Layer 5 of a small transformer language model trained on English Wikipedia (9 layers, counted from 0, width 128). Numbers have three digits each and are written without spaces.
A neuron's activation on a vector x is SiLU(gate . x) times (in . x), where the dot is the dot product.
The model reads these tokens: "et" "her" " their" " fa" "i" "th" " and" " be" "li" "ef" " " "com" "mit" "ment" "s" " are" " based" " on" " no" "n" "-"

The vector x that enters this layer's MLP at each token. A number n stands for (n - 500) times 0.0038.
0 "et": 548648647318371470565619683410255372445405503539627432474395844412366518553555663376929435493474644506386285353577587314418506588649413503436579616432463405523498540606791465586418513581472453637414428558515322385386387439692488531496467531445332485648442438452573521424670452498645583414674577395463572344618420434514575482449489499417308520464384363780364435342653323581530511504451
1 "her": 469639550343361483586605691446258343417379441528633480418416838371347560528552648406936444467412614498340279404651542325455491604632475516461555609450456497492461536600748400570413515638528467642415444577557299406436401459637487520546402649404356540672452482463516514386642462482754649424624617411459552316566454432470628474464501515439310489459369362753331395440620368537550505516432
2 " their": 469612526353237439630571667237319352490467531563473501482416931438304582480559636404888321522435630593331373388635637344451471551641409579403495581405399504485488495523779438594462517625549468593438410545492250445464506385615547476471426641415382455697515391481502486394624496509710568497555577397493609437558484468521569467413510548534305557532382353749348531474584399507483482526452
3 " fa": 436467451450310483562418679383292337564487336612465548469443854340314494636467674472903482513410545510408434319666635410503383660606403669327437543503546491409447555694562352590492496640447424611537304560720318463428394405693685445427425677550364405684418405424603522514540504397692579524546495286406563374502538444491512547392544496497256519487496282742504535588593438414405591622504
4 "i": 377355513540522414531375653406217314591478520489692346472519711398460527584386867413837381457374580518427480291496525567431350511490574675359500595548477498633387640619674283450708550616554295529516450590808489355243408319428555467539382617419504332776522344358477568562448409383688695388560515462484666444561449412566639230298529479548333348611515309763405746539683351494464609576467
5 "th": 334633506453344398503615691416192330532488491508549291384594834373443379695560719400786241569504556573553383375622618392570349746516289704474557612586501577532425641564818402325475679522659524565401423611751444423264505437585508501561489585391332382643401429335658601536545469538743604329582609477344460552390350475485669540381457505619273458583586526688183708291532370476632526436426
6 " and": 420542545411349350764613642362222399512495459525474441426424967413286472403533572396836333637414589582330351416651679409449375629553369593483451562398341541419420581655727417519455618474545463621489383527507367417354475448501569564587376649451345383711382551333521469553607556518683662532576678440491576509534411446469487332371463559515290641414570341685333478424641414447571449479480
7 " be": 449566671397333415622472704406376339516561490359339423401476813180327459567492550379918410347504516475426420355715565305383403567493478601490499547373497687404423514753544427583381612548508468528497356393536354407449514470514599530552438601407372412714426567439462527480620524463584671466496514355411566453558432414471582456280665417663268565433573335631493550483510290386541421465348
8 "li": 564525544494297437625587717506318445458746502529636397631654678427128461474474466466910510563262477459463474279486578252360352648642448715468425464414406413628493462677668176430513609603554404569440565547674434384495531446624658495541324501543323270448321542404557486482651515504607620628690456323380692391339411461484386529479438407515338433575424278655501449300581472378446698498373
9 "ef": 386502578472371482534592719497396390501604650275332376397434825297271511422518717438803452672437408407418487474643708212380381676543424699459510488561383486491389495494682455395504866484523598541341345680637396457446415493595573476560386635462450433569306561479586574478510473481803562418601404398394549401674188393452745422454408415544323504373725288806305511427573394517607654552486
10 " ": 427566500239393403575616585472335401577505476513487450560539842320281543515538715455972432540416539438403298439640572376409355540586396618418463550497403527512484501612616366456383536505360462534444327559501346446534463340550551480549357533447283426642465595440534659536691553424689495512637584515535512450618503413483484455368533444533341556593661452640370651349626346392394480437394
11 "com": 544527516470410403611559722483298298499656663425558441654535806465304539547405602553929564580295534487426442478646599429318254769571376507555323358436467307461430477585562388521499519449375542501534436558508415473461460426586514511587362527341331421594441357577631645641544547280478526202581513601516575377655411420381500398445501467444413553593479396698617765485525329412474551647218
12 "mit": 656612791537297517558722666447455378651535708314300362357527719444465587695370608375835502558478574553357258476560686390307359560408271606533447697529320297461497698477612536393541695729546501541578446725442577412568401409598628447654467754432260361623418460481558411353433563430443477266614498494522651501633311391604536358408421348629335618528397347637454543338707498405486754654487
13 "ment": 478780623384464437546660652427347259567540603531269464354466873405465450573455692360739385636364587510437236465737643315414353503668366651441405726562352425419424657560763353459426810526408512679473467495417540458368573373662562382544394613462268349651481404345633457334554475400683502284710567629555606371534323433524632303370402458537231400512543383680322453350578359502589426614456
14 "s": 462678608371451452567685707484326436481509615588402430324442933338322432432601712457731321691268609534542249322701541389379532706663366691563445633433354487273389628638666411367374634570518516554393498490534450488334590374552500376493484692502220386641611484351559553384672601347711575366658503632541607458480410567500441328334388491566361423439695398772381380309579280539528370540380
15 " are": 467593633280294389706598734422356469450433500561493457326365898256319442457512704462851436417433593415428309395675402368352547675557495705505454720303385574386412563710609407516329603518560496504464438463556330523504456381546604415530327727431346363656515562481438478447684469488629628437480546434497557435388458574513460359338584423661335541465536434770389511414477311438569438517439
16 " based": 449620779311314503784632696479280453362690618473741410471673837375336368495534690469769421572316640587431373354639527393350369642516551529510383828526269522461496525643582485535418600449598455641491488525604396434252572326742487534664506614480367265619509382447478518493511461473727580455681393469431573526461518476564450253394650362461201625362519482872497496328510288507633485668453
17 " on": 392581651367345457706678681445278356477545475629435529512563921287470401342509583394863435698361574459430252335632631448398456559556558493456486571476315555399429629604783301485504583456519467545470369506512335454370571421540596394597404806520366302619409528399475462411602521588575608686681537296512534471459552363530610474473619353607417677459595480671345450564444511498647503546452
18 " no": 489558503353298527667558683422207353577508454670448487451508851282345468434514712597919255449367449548475493367605753444530310804458481441412465592579387572412393548475665440502467479666461470408550368494645341328437509410719546331501385548372469359691476491532384467463575483488592596487524549314524656478410557383491652464408582490483338599579475416657532582562564452460385631546456
19 "n": 276467678441363517514565613469367424494508407561624492471756773286358316419516662346899222522519495540484469384635589439580372553597478517288484680539308382561580566545704399360435607532608437628502376571635331538356486432487567434517444571411508239688293420496371344539422454230533532505614499407374488368406534457540630582278406449369331765522730474617473575645645367434408441545297
20 "-": 099458583254471509477492518400251342525605402498537544546595818252347474433637533492876392523591546606560369283629552460516319471567410522351500415504423547588624640528512443523442537438446335529485307509412389382321575346797676635557392482618492236668276545494465486536538493424733516487611646398415533322388753424521628462320495569297408645508688358376577607485466472401368606506304

Each question shows the input weights of one neuron of the MLP. A number n stands for (n - 500) times 0.003.

n89 gate: 515583447559506431522518513506341351599548414509616537421463332627394391458619630729456466430670202570459488647546539466586395610459540442574667462512456440537705485543459556608482506431524360463488497601637596620464531624427580292259642590562355333553478433605442500497652527597767487429463488474625388436472533411440341652597597518497319343503482621667503384583268479324392364449494
n89 in: 531585546603330622606642547466546271506458611436684568390529439525526537616418529426650332694549494410480389607418472466494592418242408315474715468483552430486433649432488423531394555500393629537514413449424523636564457646335500394671434354580506348509613362471637555489528469532525439374378603453503447387428329494514511340310410475377418585543497491404461415605511456585511597578566
Which token does this neuron like most? 5 "th"

n261 gate: 615567527388342619429551455520675402507513470417470745507500442497579463441507448271607311473446256507356419452368398354355554403438605310480666552526599565336407403530630490589629490582536548557192613591420490527652445442543575391452371605551524487363445507574434353594713328507431607646261490391289414604414776845467513607575420443514443615684354538450414432732347490487561598550449
n261 in: 514556546521336663581451428486681356459551598527510556455465504410744434517614482301508744514346569607607486767381531384371525396560528531321500379272500375645373728319263321261442475628639475570479531545507472455486542321548530592603669619507364503461592700497613140448500623550313550514483446449739483718557462486592538700387507396479545678401672590503541557326366490564528220527461
Which token does this neuron like most? 17 " on"

n56 gate: 513465477601468674653494547329599483604326435440423703522671261333379720371660623525496455465328365510546607437655358610529650362553399392497526520345530576564500484448359367421500513474616477345291209623535409429399425536500618497434611578812348563543447535419551526632589624500541520644516661493407462506493545494399632378752593394390477519448436674487462463513441472359691666446533
n56 in: 477474597566539321441412544598420345631529392651549650487530493635600409497516342383708572497523639426663605487480481329493490438530566381323382467484497353273532701572683730414407520560440344611526811441546500542510626326397566592613546638306634389573637526654384705588574429613328544556464487446702388425517555432551351613281477526375526389593513469516557506536484364557339378619755
On which three tokens does it fire most, strongest first? 17 " on", 20 "-", 3 " fa"

n0 gate: 549426503577534563537549475429365440602482595421451555418234622533428491446637627649476522509386628375676549509494617305639441451447584406735519578449406569445564585611444485551485653400554662368249284343518543463485435358318381593569404661444491581269538485494588431601619509531521604519439506580393512469500457359563583756419421304466408568544424730344527429426419369375673426415522
n0 in: 543518630375497518552667359409491447491586612563424461422460607678651587266398447438150491494344690521339457488460375540454641389497341572408610537547509534388384428634633695622396380469482598591670560524412341552530475628413716479441430417558466529432463443503560426503548607324645441377579435535485533352568521654521431587673449509631530533675458399590470614603607400689594518646494
On which token does it fire most, and how strongly? 14 "s", at about 2.5

n54 gate: 401475538428395494494522468488431650542500466330472441699491487639290656627454576464293512350587595479642590544512364776475453485371372524444475582615544288687445521478553391736639243415488603296494424658448469460418538494460432481547428621516351569381305534556588525537592515431491627494451412436608579497607616641449442491415341546590327559578497442598479399423612473419853404418462
n54 in: 491707402584454518506447557429509759515509410756577364476472593435491659584402573440561466650708426561699680491354573494543606564396428595581550462621572393534412552463494407518524528481428578481421592571663472485464453643369512572450422360665457482469282442512390503374521360623796408678398618619432552583450390654551396524557567377668395546434491320604500548568762545578401494272575
On which token does it fire most, and how strongly? 4 "i", at about 1

n150 gate: 381296637471516388426654553567698665678484343491570468588477486472471506397475582599616420367317481345432522529330491391666580500256532399275506669640474719459324449570584551506378445734491587506581626407602452430450409410415245355396664387503718199500448563554462545430538585620516474529462494556557481494461472532590557411516399449551624538542516606674347216420419435484494442541471
n150 in: 419608532332531440366416583525601452491542457244349534390695523592500558542589557494517469564407626451648447352466473478578612322626509592531562472527340595377406466429594413464567500424494318481394616488442565605633368553339518484629541618612376443481601329693787600410576297670569532416238412365592485334393586509470371534359570346463370553572641481469585545494263530467534628369487
Which token does this neuron like most? 15 " are"

n309 gate: 565433336665436543677588461509661530397540465532439386378491610511241390449500467324426491491429410549521471380406494547450435674407533569577553485334705455497465520529414497583532625491674559603661636456354473567586524423491415447482467453532532585405443535512315521436610569461414645619254523573485543529387448599494579651592393750494488606634410463517474576520589542839453580307550
n309 in: 474570396515509460518386395407607551260411401417424637437473650528719575540404500395478705520500627373402588554444494521471347457673509414424356336543316551526451578462764438503471506366500530450520503547636479526355485638434506736536465550562357186574557497403566462567324345453543536624552625397584552514687526552489462402556584462564433427574483664601477672500450610622453465529550
On which token does it fire most, and how strongly? 6 " and", at about 0.3

n167 gate: 462506497305463616468560330618713406421574431534372484370516326335475463552373481454401459416588351481567415430375433381403453317656383398399459296515424372540540543785436487775601522653367392341534664513404305622436434626325557551596522497535472615760548447531549557541457561465585561298456494402444454447424522401500522568656488547519478394573620490624405349712465560737535425534453
n167 in: 516688598509497570506413573512705558594439528899374370589506649452566561473445653464609664390612733702721503383364443544447618414453519482481578519591428532522345411450447472458558560481581556420579684571463400407491516397439500487402503410665556497563418662593570754429555482487621341412429436362460409432591454488509601595456457531584843454506488622460488500509484643311689547606519
Which token does this neuron like most? 6 " and"

n87 gate: 552413638492473351442595469451553455574457628685595581578414570576301626556460592521482535554533505462777473445307304516495489422530464430609593547473552561632572382595514511471447390547513607595583366427500451383484467587500518571575607350465383608506356551587449503527460436470577589431408450441667540481340495457548597664450632473495576470541653376686431416738388503537533424516668
n87 in: 555503442514405481503265301511442522604420489524473571530655456555555543487462492537440396489440505546494375567535457522317366427533566597486607359410425661492537497377566555628551610483614635522375492742500478508465415596444476511409566664473434426541433400546607483438691420400564531527617630582292447605660417443545405325558495322527405402390516534317460421663571348526383440441450
On which token does it fire most, and how strongly? 1 "her", at about 0.24

n8 gate: 427573655612506460500459696462500488388710397592587503451557613449384654706462645469584394500482294393285397569359523450556376340363420419635441536437482542561624555412598497446494476560412562459486567564392468597417485391408511601497456556326447665488497541447367607456543399491391497450357503585561494668500254384400485480441384570729629597669384485369394395541512653645509368414521
n8 in: 413681612584557465554470561509491367383409584609595446308442385405479586515530460616474416565392595538467476537455535503419521642509452571491497476520479348562441547303606623415474246679526554560518535646420374497447255521253451533640479395545521532558646429383491515542577441673742497584333573463423245494400562411442541568455683390332703712530630475642517523562374624549521539406557
Its two highest activations, in order, are on tokens 5 "th", 1 "her"

n130 gate: 534279485665391429356460453500525465500566585395476506503466311547463500476428619689497597533564723611432515382740797454634506542655433350546482642301491317560670425318475561521559648494485358342399533430346362497518534515578623626447727460466311577565419521518503632327479467574577500445430687459588625346537518431473578461491533455659558448466638468479586462476414562444506494497740
n130 in: 556575595478544473377497555363357471460344544571388372460602430503414692491509429394500653553412395574494603423403521236647472364417528364513626490479300535441515522591383387528497497176573421384371305687416415616540731500546557468662412629453641549208494559556503528724519690557531648560403485497422442419487497649476444534497590674673453503509398279580570708406500455536491525436345
On which token does it fire most, and how strongly? 9 "ef", at about 1.1

n305 gate: 634554583436300358421460684279451487361417442494600367587531373378472530373479291447437503512412374440466406454360565384533402518463292311503427460527663485593476566382426555337628537515691635485568500409446399461503509402491450466534625650396467621306580440546625641364515351309464525451585432503437488389552730587500527422491554569622630603439434421374627544464329371359759476530592
n305 in: 453419734691376625632603654599484481482491466445345407491528390488478328306559433606408394568366481583300316456525309472435434463529622488591450380549503274414610506637364534442439487604425595646643614466438631624451453522445383544269603437453684624323643445484451522528580463386652427267466436662410628478513466342594509583408512343394565625661577542574555599528704386358478453534475
Which token does this neuron like most? 11 "com"

n19 gate: 433519407487585543455386542279432631509531231400437513578600656369404616349547487439351627556595547528539662397570553557541414444677446575401449603636539332610478500503423659432472369481577333541475581497720446336568532535211512490597424653608544386400378594484422468604212528548599500570323549431478506550545294487420390544433456610433456538746303520603679347456599595589671681537494
n19 in: 418303435328485533595610619567500679530524339542448688398395637646667358521412412468697628440301560599376573618470366347631479612590635419469552432527537540539482431470466494607676636568577568613518476546361466524554623384257409518640509475598610521386460548381440466433575599454515444571624396750506425485444443452634488488222494666531375482404536525225378476546561579391408396500460
On which token does it fire most, and how strongly? 19 "n", at about 1

n292 gate: 457595563605650513470392513301593446590651533661520448704517812644483636679348574532364474494461448264290572533746577457589431510487526419286556363669400376539391539493550539522628387570456709454471494402490582513609619536458443609637398586493612487556473558474290381370429426480631446645487490507601635678337577282596464746463442640641487582593316683413478693392490497510411648513573
n292 in: 530517355584573503697500647364318414607620756435335550687466493650318658545612459555471673493597424602541370663374506430560470632537517425413590520494503432431471487394358470568510638632394520387604362417233433450451628557480407500480477467493417439621422461493369513652549751564354238591464545386338412566588405480461319451642740464363659613544480524602370570467671398336520180445325
Which token does this neuron like most? 2 " their"

n193 gate: 435525449537484506528466637553513587521424376589593596537579437530393531497380471605408441565438438521465360522447807566525519663494619390534613557640645341639439463494620519482342330569434481522134684540404400596558292419451521509231284588500229491500459654435494560426457558358524401516410609574537509509522564444488546608629743358562500568453500742429630449562644503548453637582337
n193 in: 568373422479698471408725427412410570451474272515638465488398234477455649419638248618672515564530485614434307343521613512435536500581598532444387455636548585650430450438536337384526401680463536639584509660488271364497554423544494473452557500654645486623425553530526509535576604482589382312353558408632503685494483438540409453320564518500509464482357500386543594462497466463390613567464
On which token does it fire most, and how strongly? 18 " no", at about 1.5

n214 gate: 527497221334626439303576609540584520406536553555391714670567440541497565413474609449214550330453457631325301561622316434490603582658480441444344409423523405349425287586668493675597430749555567662607592289461557414400460473523414570426380530573467455416426556546467778451507558557423588447533578455457334274403604470365562503708510631311566457286520541467700503586497341513480553471393
n214 in: 500433364318490382445404556443555326391388373622677411516568626439477371562427513457364424626426563506406551490567649369615551484665821531647522419593374454601394598662578462544375458523623584551444610347484462395422436644503678577523429484759554602629558654529487539640679441555500386368535348675677588301390582642426475497616544472436481417513447530336494432341609666633666295466632
Which token does this neuron like most? 1 "her"

n51 gate: 531432558571432395448477561367497406439550531654492763393615588584465612519387436412394437430640500592387520633545508389585634466520411458523574491431540601475614343398543372697567592662494603503645463406573377616608385397539546577350428663588577376609520508440522572772298681500619593549387633535466480475546620387555517388546424432668540591566469550452578596531529418448540457514322
n51 in: 523590456626671577521497530457680353526472561523465529466556590455651417596552554334653532583579497494470357461637256506491497618447638362661386533591574580702517615500580480312546397580404503599665644546627520610335603637426486573568523403494666607414645428462394271532451292450412655544561597367642443503276437488503491445288566428535445520497506515517631472497471464458561579397579
Which token does this neuron like most? 19 "n"

n215 gate: 602528725519577515605555430411497614608488709509625503512550395527659643614668459536372411543367512512365568434568500404405515439434503376738488572443625243494603418555472500641383547547497491377500387568546423568431578599476595382516423407466451515569444412660500777690822521544398465419528608356601479415512536375674482403410442494386494438528479388323692387411494693628334540587354
n215 in: 544561538462395646585541427598566539659374534470486321386479751503390460728665298418407357755493561500631452393507669480663408597459575333759476372447555597359527345357641510510493352476569407629397701822483476591480565439423376521500678643500527632486417581612614318507704477565540455541422560472739547594483637483685719544565436513714470537551346458560583477284538722457391422586459
Which token does this neuron like most? 12 "mit"

n59 gate: 575469274495485586404495466490392287540477368503585405452524569587469569508497466360687454536552477426432547547441492487707456459521503317513586566404450426582568543534492557371480414518525633490399444477436622477500578692231490690558557674417570570568461564585513453533452442621470659414425518519569457566424510536505631446584482520477559681349462476441424333515458500490614516424328
n59 in: 367464406483445532493495397275442458372561462418420462380546541546541528382587388424557588556426474540481579515488702438650450488495589566584522703461473529540549425514536385512521628490373517434556394498481440502416666536348582510531581627521550456580483613445488534434451493568426551481493500619561488627488545599468481460587415479560498652404512594564454562486349468509281636579416
Which token does this neuron like most? 6 " and"

n79 gate: 553631426606348342513196524599493476413529365549687461624410405386393474680565459458460348513311444594587474571470587470490593497567586415536576423529597705503264438721426420474242467557410694325713425576634629513671447517419646600393520692689662455503416379364519510516386581406426646660369487401634620405440367513526290461463595464477484394390334483337429417526676643446553368409583
n79 in: 507507445514466464548602542649514472576507432497402622366572504445627430596574430543303622554623614433555306348432543323582428557376456436568582621351356535463377356564607510576195596290260637259423295724510312534606455626533490442535312681527531664472331490442433541432483567483589545418581454207257517362655697604236446490655577419439412391442443447443483392483565781615588575443497
On which token does it fire most, and how strongly? 3 " fa", at about 2

n257 gate: 599603547530511525377465332392500538540448688459466486536549534557528495395388455502475516511431475563493463533528576535615558416542535441507666458592577488436509409523449502664471498542533544548491470342489558360343500468554515558603484530608406507533423584454464463573720381500531439537573374416539633466607452470594386580549498436604491440465536417423466531374458642582507449671337
n257 in: 463540668570489474427527366468649483461497532642524654547489583413530503518405538322523529442580460421421479508441406449382618534391616497438280622497584356616495489569354374518526532416616511391393661689423607340448643452518523513386489642465508386438606413471581530351518537514599401511519471547527602336495300500601561503492505616594716465387439533497432667537626495505607631395473
On which token does it fire most, and how strongly? 13 "ment", at about 0.6

n129 gate: 503474599656597532321471497551444560658430645481494587777487600457379478563270553484316526545597634580711451576384453341406458708605640283636416290509372622548452516523451383491573343356500320297541324581388253516386533448602472660516549770630565616592418436591481608471395440438513672458703440440429370519467516442601397417598420494672545419412497349564494568358529696437584412532500
n129 in: 405399574449516478309744510494510510441704475497667494506696456370539450291550503436296389472449466587400541555538373424348522513632446581484420490605436503450640644535420519506401542519439452547515469440729538349370772576547576494629347351725411623465526416535472532412397317381448484583393583395547425538420435447522252569583400299513468823695394543638448500506592677316506440481372
On which token does it fire most, and how strongly? 16 " based", at about 1.4

n181 gate: 697493663507641487421444527389440547407497513542594542739424539506417341455555382417367575532635432610613234497480484447431615558397546536408441373212586403506468319552453375474430520636570420333410610431428609562580387602442582421383447605438388443580437526562593467484539410467372470569510730401451680539450368510519633396739477455310575608288658561714526349565497680287155497401619
n181 in: 424462513525635654627585455409548519432565585661625503419449722485503404889397439421724550475639403599538576529327598437576465435542323426525658532460519532753420587478570487442463475606680490365463572550381481547678440541413315436366497513607497412264369761453714710331624374519386335389569426467356386615573584528448497643586531619519422535494534497553521503497535512506465446509395
Which token does this neuron like most? 8 "li"